Layer 12 of a small transformer language model trained on English Wikipedia (16 layers, counted from 0, width 64). Numbers have three digits each and are written without spaces.
Take only the direct path to the model's output, skipping the later layers: a vector added to the residual stream pushes a token's score in proportion to its dot product with that token's output vector.

Output vectors of the tokens that the questions are about. A number n stands for (n - 500) times 0.0046.
" Genus": 499736560516182308561594417629537724417429500398257473473605516439540474567660670378350432659429410375291408340605466385359615587729453443702516227568619611499383610467368634248543663780474694
" Occup": 454808565421319374384554441438565788370634486544229466596505627567536680585421446534436252586348742321514618286491542476390372516418704408490294605611509580467308501440464722379684492631400669
"ceded": 163443422492330557589432561418710510445549417419522421470472427536471260722552546646374296657432648392537507375457557312517424559629688337476450555602667656648422734444608561489398394560522615
"ific": 398345467276568553215686524524703584453495562572471333567464625714413503552460419519580398696453503039258512407419489424320477420478499170332590592700507501799428474494515685612863484669458789
"rent": 523469344458367596797647597394637769655454341640416311556415495449361196517444533453577442417476548449354505317476590645468531390525402233563512547587373585795500596286464393602926316713504559
"ious": 373551347382523456668444673585625727389424642597504336552511702725448436449343454530491472491523617229308521188623486394503420403617561422568832475660269486738508523218398505585692341706284546
"ved": 352538282497330551609576580683485570369481331353528429304490439473498303611515399585586346738580697446492417568539636392526291422623550479324542519668531562729513772387738357287446563572377626
"Sh": 400461415526378537385473470449531606581597551613322519552535435534464431614674375569411401550421562329564378485501603518524566648689471576501458480482409603637432408386445517470546347525579581
"pite": 157586561271305241446684658352741622309602640375514465580495565256568444568745479671391500707365581286427334644518564165532335590765903451509426580614669638572454541242367420705729316606114539
" liter": 516671471505351325384565638637443788412487405571474419598537387504489298682496487572540381611533517426329599565559538444418516603403534327419484567651444488410457539459309634452645458563527541
"acter": 276696280319470467638644441500685712420293547409262373860592569294441454537569465533412435558615342334219857439395693448433346462636473237583567370527319564791492627421471598395590526669697717
" Apps": 396393669388312357546822419611644672280607136714371455570516423632525381547305501703501422680304376396528394451258777452391335793562588331398491398729697632512353280535363378464808363834605726
" =\n\n": 314663296442523231639789416147652610716773421343133449549551450433566250484445256462506576445677230125587326459481342467456485370538816434663711480621567586393510490540520632841543494737426923
"rael": 221776314397309322381722490416471441472457455565396398589374678456415372614670444612409431553222454414484671661383665212322402560742594678481386631758408504756406399398361627321818545830615672
" score": 243550535407528483516311407450552470383518287687396485610420440504583383581516698642385411663576604428370634667501557412483366573568639379577655408499583542635473549500343356428575435646416579
"heast": 384561302468213194355653426469848265486305343563414479479207551491561321687761559570234570539410351254269466085533975399238617312602678732591774906452513553794390345280529829538672748644502759
" UTC": 582517478453548579662628455477679432375614248477332413261459513438578265799567439629496268791411454098348672338283655411552657712512690385383481645422801619353401318444517661389884459574385637
"–present": 464564367360321322476392336325499337682568345384358390503561700693603431642435381664455529667459372475544627406447725452352417644486665561424266408576698596588548660594559397422609289781607593
".": 730245663600623566573475691521339453287511537375543482446634337500488526480435497503444626435512669616591490572433449572331601441314399751482551366480366435476572497628416582441569453525412444
"\".": 557310357402419469679398618734448562203562591460308497551734587570516427425598557698217498492387534392465488523565377464346393613429787703449601432537582510670473455466248685435574280627500563
"Career": 379527614468171400506506629321670820470573278738425421535438698540486210619560310574628361735365629583360369699312538293514707648505581423570547663537672650521449523232305462410518108612330755
"hest": 192574464334595389183384514475774789566855343465431414640492585395509210613705295518532480610284447454203608420547647565454431428607469483518556528710442568726417171339540491629567481816487640
"Note": 334586341526257630358510510574697480398550552410332436486437526445539256486826660609424525481503452453448423429525560241629567595594910332514507445439256658682383585633396510510496328758470582
"'": 571608654359503536476362589571397617377568524543465517588506500455466510516479650590595660450339522407709657460509532450498468421501564644512710356447507486463500194441288549497588370324354530
" than": 638454379422432489447601507366299455365576389339425279496511540524595418516869604499496457607380707465420460409690696345572459569503633662556735377505477446634454663177323599476597380687394559
"ography": 541519465385455378481532342482563703381464608309425487595390533680519094539576464604693378746408425459161415497483482584455541700581665477626424450792542485590477668551432535156520210558689630
"medi": 433415217477223414551662468518760669545546512588655382502415488379406422585529498563258316605377637447346536568523572533451515468504764536488329753460509522618405343495491401608672435587462642
"side": 413500396439281566406584646674355262498540351225512546668419585378519332702398390427283515557628512568476428452570431614613541574582578430558554327607671529790475523385279458399703500767395717
"eph": 390557377188588308307591496738586665584510593507560490618484529370410336496819278672330549571363500295479537269338544546503518443542543442607453492566500564669402396608277750412698601515512621
" Website": 618551569545287269569479570336710531403570442572094375551588531521592520566527389444421322696435622373433477420672480481360579497703622511375378571440665524344318340508526565481767532857242741

Output weights of attention head 0. The head adds the sum of these rows, row i times number i of z. A number n stands for (n - 500) times 0.00056.
o0: 585361476525390556694468420646348309296514561574415757555484288583572600607397761489617621501557641367340543458370438540504379501334646638455336551316441502548513368542531506413387415825442781
o1: 467367620333552538673226679193496636425552369416725619646662426474787352539404446246613493506676498382556506472596531314653432477680370301472332556459582253544651771404640590617319376221555697
o2: 870631586553349429320296420640441410414762422521578384376690695485334308572617582472677424543416497405525554699588591355407515548463451399553391707377562497638714554448445431472379296371402592
o3: 475517496576590578486298614590532268410351558744644517557347237154620501403530260344682401611253557692488456371699484515346377497465601378634308664669381533767740788368586567639526533534411298
o4: 116669582389718747358534466421652628545648659533297394802469230621330441345513633434605612299756617332582590559422727233486496523569347349545198459647424568396539255485447477434733797517452346
o5: 283409339645641716662517385353685338465733376367159586332615175171291305631523660529178519331386794295316351693343366553409393521827655590438584476695543619398632506665618665805457724476466638
o6: 298604435470340486554438550707571433472422476469174476488351751279530478400452525348404435317603681789392590439330644578572540363399706304747699420823729351365605476387543494530548593672669491
o7: 826374681511491404393528412273495499604463643474497495508447728149624778514566566364412599326535241719415484599308410335508464643693386509704459280567279574662767474627621597576354261600424296
o8: 489431684541513582526553268330379264541529451636489661405694436721356553291355068767649448426815289603602686677180524815350340439411512825369490296640791632544612311652698412807309278430310372
o9: 598656636607484660516524277575591684443385714635652424458465729388506842496623302568755259552443362583549592474490678380235309729378668202660334723562699422420457277241429273412274573429276610
o10: 571559507568342441478864476697379657326564363379551638688530428127342619215506482571313636455367240540648652429614297662500572655282448590577424355501419350690521469256511509487675768573572618
o11: 543704603664755415464386363387534447508259682513384616352489505313539372228658433483450714438744022393289590415597623550492338436428543477361613315334633486557445512603889660681450472477604779
o12: 483565745601322443864329609639504212679223443446554783193566560244628529461616734541545519431486446539562624460390326558587663393478405365428786713358466537509522462414360872462481385228605100
o13: 287515336777519384241857722310650662253497411649626417306433682512533537351728529469422687402344540168437316450266763716690469567333542557514773758505393538388286791416541528713381405309326657
o14: 718539416566438651489661501806527584324525332675319443714658498497569679474454453398601633361319515477639724298562267359037337368655375586403629533434543361683597580694273636407551446506402334
o15: 566617401727487275720549634528527509631162678381552501583469546620311285680618621555417422512338408510694356521465309436381492686279451563611468599471723425682341646603439487286407808294281450
o16: 549390438594523539577479530451139487405445535680442532725472301341306508418715409211655409324777825563793342273403480657407594397553746597421468344592536424462476524863413595484431416547485537
o17: 270426429373369633402531489702575822560328568541684744373358509454377483306590643308478178495670564275419528483539514712737079569638449482419509474400573475513709311420750496441820564594389426
o18: 460572679660572366555446501819405803320661671582511455459689240545684385287663493617416504143705445469377437669410109424445551493527465439496926411451376405393387581514191456514548524650484563
o19: 447463683748442400392221661494661658471522245431411425221463649423559644528545672336301360630518619444511538498485644481224727445377293560417394390491815451327287699718437522350623641835551488
o20: 741512593085612346447598536417438470514718531501923324438418437232659612690633314616181522409349402664643489141331586620643570185564435400613481607500740359305643488642349602344440759700479346
o21: 365635410506514265560169167376660514440628558859614404503584530323460228246457685248724544509565609392304699506612696644373655440273693552471606831276426242458687443659397414453563701472429610
o22: 580580489424505788699356495476860573119318650697439544353587382299378489423588405415479430750418753713649375429442558569287514391592399671424636398088223575464538716560221810535783562622161430
o23: 683700510600500625461743280650298613397302608238485541512646639698687427702528303365730341769405482487438341463620479380285699110266327621552312616668449438340578500466719606498464268272492616
o24: 375543482674144444514497492427409611514674938736362860424608413442372453584150684405425304203449685508471561332676451223504247611686658672554523234510375488484390384576550837655425562539483575
o25: 667392702474521498408501738774507376302381297518645519538738431679369586538460604419502649443545616478631548566440448526647561178561455597678571268409444391329527291421420472360808399453315563
o26: 494379580524495372449601582360508459566167428468616593804305223277559497524561633362570643427563652594244720793697613791487377410732317388580479580536564542366388359451453397538436453527572453
o27: 627386520310615662751697425418301575363518553723340696396504547463446596321312481653338742532517536553419713880702393333382382502217355562544366340489547652302649487405314586493412448428428619
o28: 467436638298882457460260280746562589474320757616360849712362660379297817458628661277311711553408187686341660359429503366541373372457433579587531505220624355589497550374514655547461496507525369
o29: 604634472525541761285644666628476529359465602420370268337592249657595631637439631496239619447455378448527745250615512849261337520480467455395428514365507621564689369660503544449739493186522320
o30: 737380712335355479419505428674700476827587494543547742294401592345503673372539507508496909661620405654563360327241625114491512221398630399444555495453186713294616406674665293705324512640319278
o31: 626599395240257634665634369501570378548484568509699797437396691440264607396718522459800540177246305531455623467746328578669393250379819118715324723451704449220587719458451410717525355517489378

Each question shows a token from some text and the vector z that the head gathered there. A number n stands for (n - 500) times 0.0025.

" |": 483442465398552656502481530361442451400646405330521494559404428266431389678468618528249424425432
Which two tokens does it push up most, strongest first? " =\n\n", " Apps"

" ": 484511497313637454355385491304541374446460640475330552596426518473533364520604604525362558438393
Pushed down most: "heast"

"4": 524330533413518497333350418406490366420628510390407535493411447476571434335447621494354543481416
Pushed down most: " Genus"

"ag": 655512430382672648458311347432457479436410578555534625889557184683696556675382536562279531179183
Pushed down most: "–present"

"11": 474656667540421505590350562485426620238533600410476678337492406470537501293462488311294679289242
Which two tokens does it push up most, strongest first? "ved", "ific"

"ion": 522199521414717522379383316345499332443631500549467594504389492707558377521484487379453613431336
Which two tokens does it push up most, strongest first? "heast", "rael"

"t": 762411474465530725517386358330481339403421488388409439642582373648518302541405692589286400398290
Pushed up most: " score"

"14": 622217464412293528349622445413601279363330604425494587328406650268643534580674785543450607483228
Which two tokens does it push up most, strongest first? ".", "side"

"i": 601378459313625602523454308358390401430610468336563560436561463475561315560462561515361425583352
Pushed down most: "ography"

"/": 653512623459495417567401616478399553362444548336601605512516187464451545660637512268252509201342
Pushed down most: "eph"

" FC": 547398524293527505492389339504460406465617517392508552570552518367515437570482624445322482474416
Pushed down most: "–present"

",": 589525488407586548274480487430694475388523553463517614603262234322583577616526505687294469348383
Pushed down most: "heast"

"ity": 626345531453549666452354398429579341469558453545508677509400591562337426515575508325384560440516
Pushed up most: "medi"

"m": 627438272559608723571445432315660487474364308346430511510409417327459342618461753427388530339114
Pushed down most: "Career"

".": 743182524455269605374630543394633245459183751414526625338447593233669518668802787581473658406180
Pushed up most: "."

" to": 582417562371527527427432347460516344504632535345492573586476496381582440521482622470279466403468
Pushed up most: " Apps"

"18": 652280479350370601399534466395600400395477559379474584412456543260575465596604755539375595428299
Pushed down most: "Career"

"25": 494506485450602479399334399476549365540561552529301606534483416258569516532469503420219526413372
Which two tokens does it push up most, strongest first? "ved", " Apps"

" Western": 560445509354544595412413279453446349527590444431520494513488559421479385517428612379294471455491
Pushed up most: "ceded"

"in": 494355465255677495547345233443405474310677576424605568588742265440546448509460562515341405481313
Pushed up most: " Apps"

"6": 499603613515483542517343502466380583363544562370518609344478423425607640358537520313286644381285
Pushed up most: "ved"

" K": 481386485235511524595367373543494481460655520438548510595622532328416412666485577462372499514411
Which two tokens does it push up most, strongest first? " Apps", " Genus"

"201": 463575583373444341528310560362400437472382538536460448406302400600354525465538753258146448328456
Pushed up most: "ography"

"att": 552379465448727684398378354403576399512635481472517564691447326563667579565494542422280540514454
Pushed up most: "Note"

" March": 553494519401524567392319325427461350537629453477449525564411594441579459602491526370279472444504
Pushed up most: "ceded"

" A": 530386516274540536554368389501500468455626504397535563590583478395452416634491551464349499453442
Pushed up most: " Apps"

"ed": 400415564463592780521354160402429306348637388207161624464392464488461257198416588303297512519540
Pushed up most: "hest"

" and": 578438506378477598438424404456473365493626465421482573542469478447574425555511589455275498431429
Pushed up most: " Apps"

" the": 519480507351529548419380251437421403508622459457520485520451548470486442559462569424273500448519
Pushed up most: "ceded"

"1": 542477514443511518422372428449520426514591507430435599515477450337538497507472569419260542377401
Which two tokens does it push up most, strongest first? "ved", " Apps"

"h": 603416495362609576459507309483493359433473524457516565678435591482582482599489533479433518388442
Pushed up most: " Genus"

" Stadium": 565414536353569549448420332447504362472630501347499591569522470389596402545452605465268468431432
Pushed down most: "–present"

"-": 560414530382537521439428377448515342516638499339495583523469468371579414520453623466272499393425
Pushed down most: "–present"

"08": 618204492415315531347619404419630275368330660423503571375408646258641553575672789568450616457233
Pushed down most: " =\n\n"

"ency": 482467551354515506369347273423428430427698439485495517567424549520489470534466564454267479443496
Pushed down most: "."

"\"": 599402545370517537454416366446526357514669534345528609529499426389596397546494616452273509421415
Pushed down most: "–present"

"10": 574276548388361515405526375419534305396392637402486454453398635403570517453611727537414599428241
Pushed down most: " =\n\n"

" sent": 568485523306579661475463251435487454567639443464517612597513444419579496583478554393341496493517
Pushed up most: "Note"

"ring": 404489561470695527296287325435624487257540534484552567821324473477486659711493528370302574319528
Pushed up most: " liter"

" F": 549379504338552513468403352404472386504619456358515571503523457421565389557466581455270466459414
Pushed up most: " Apps"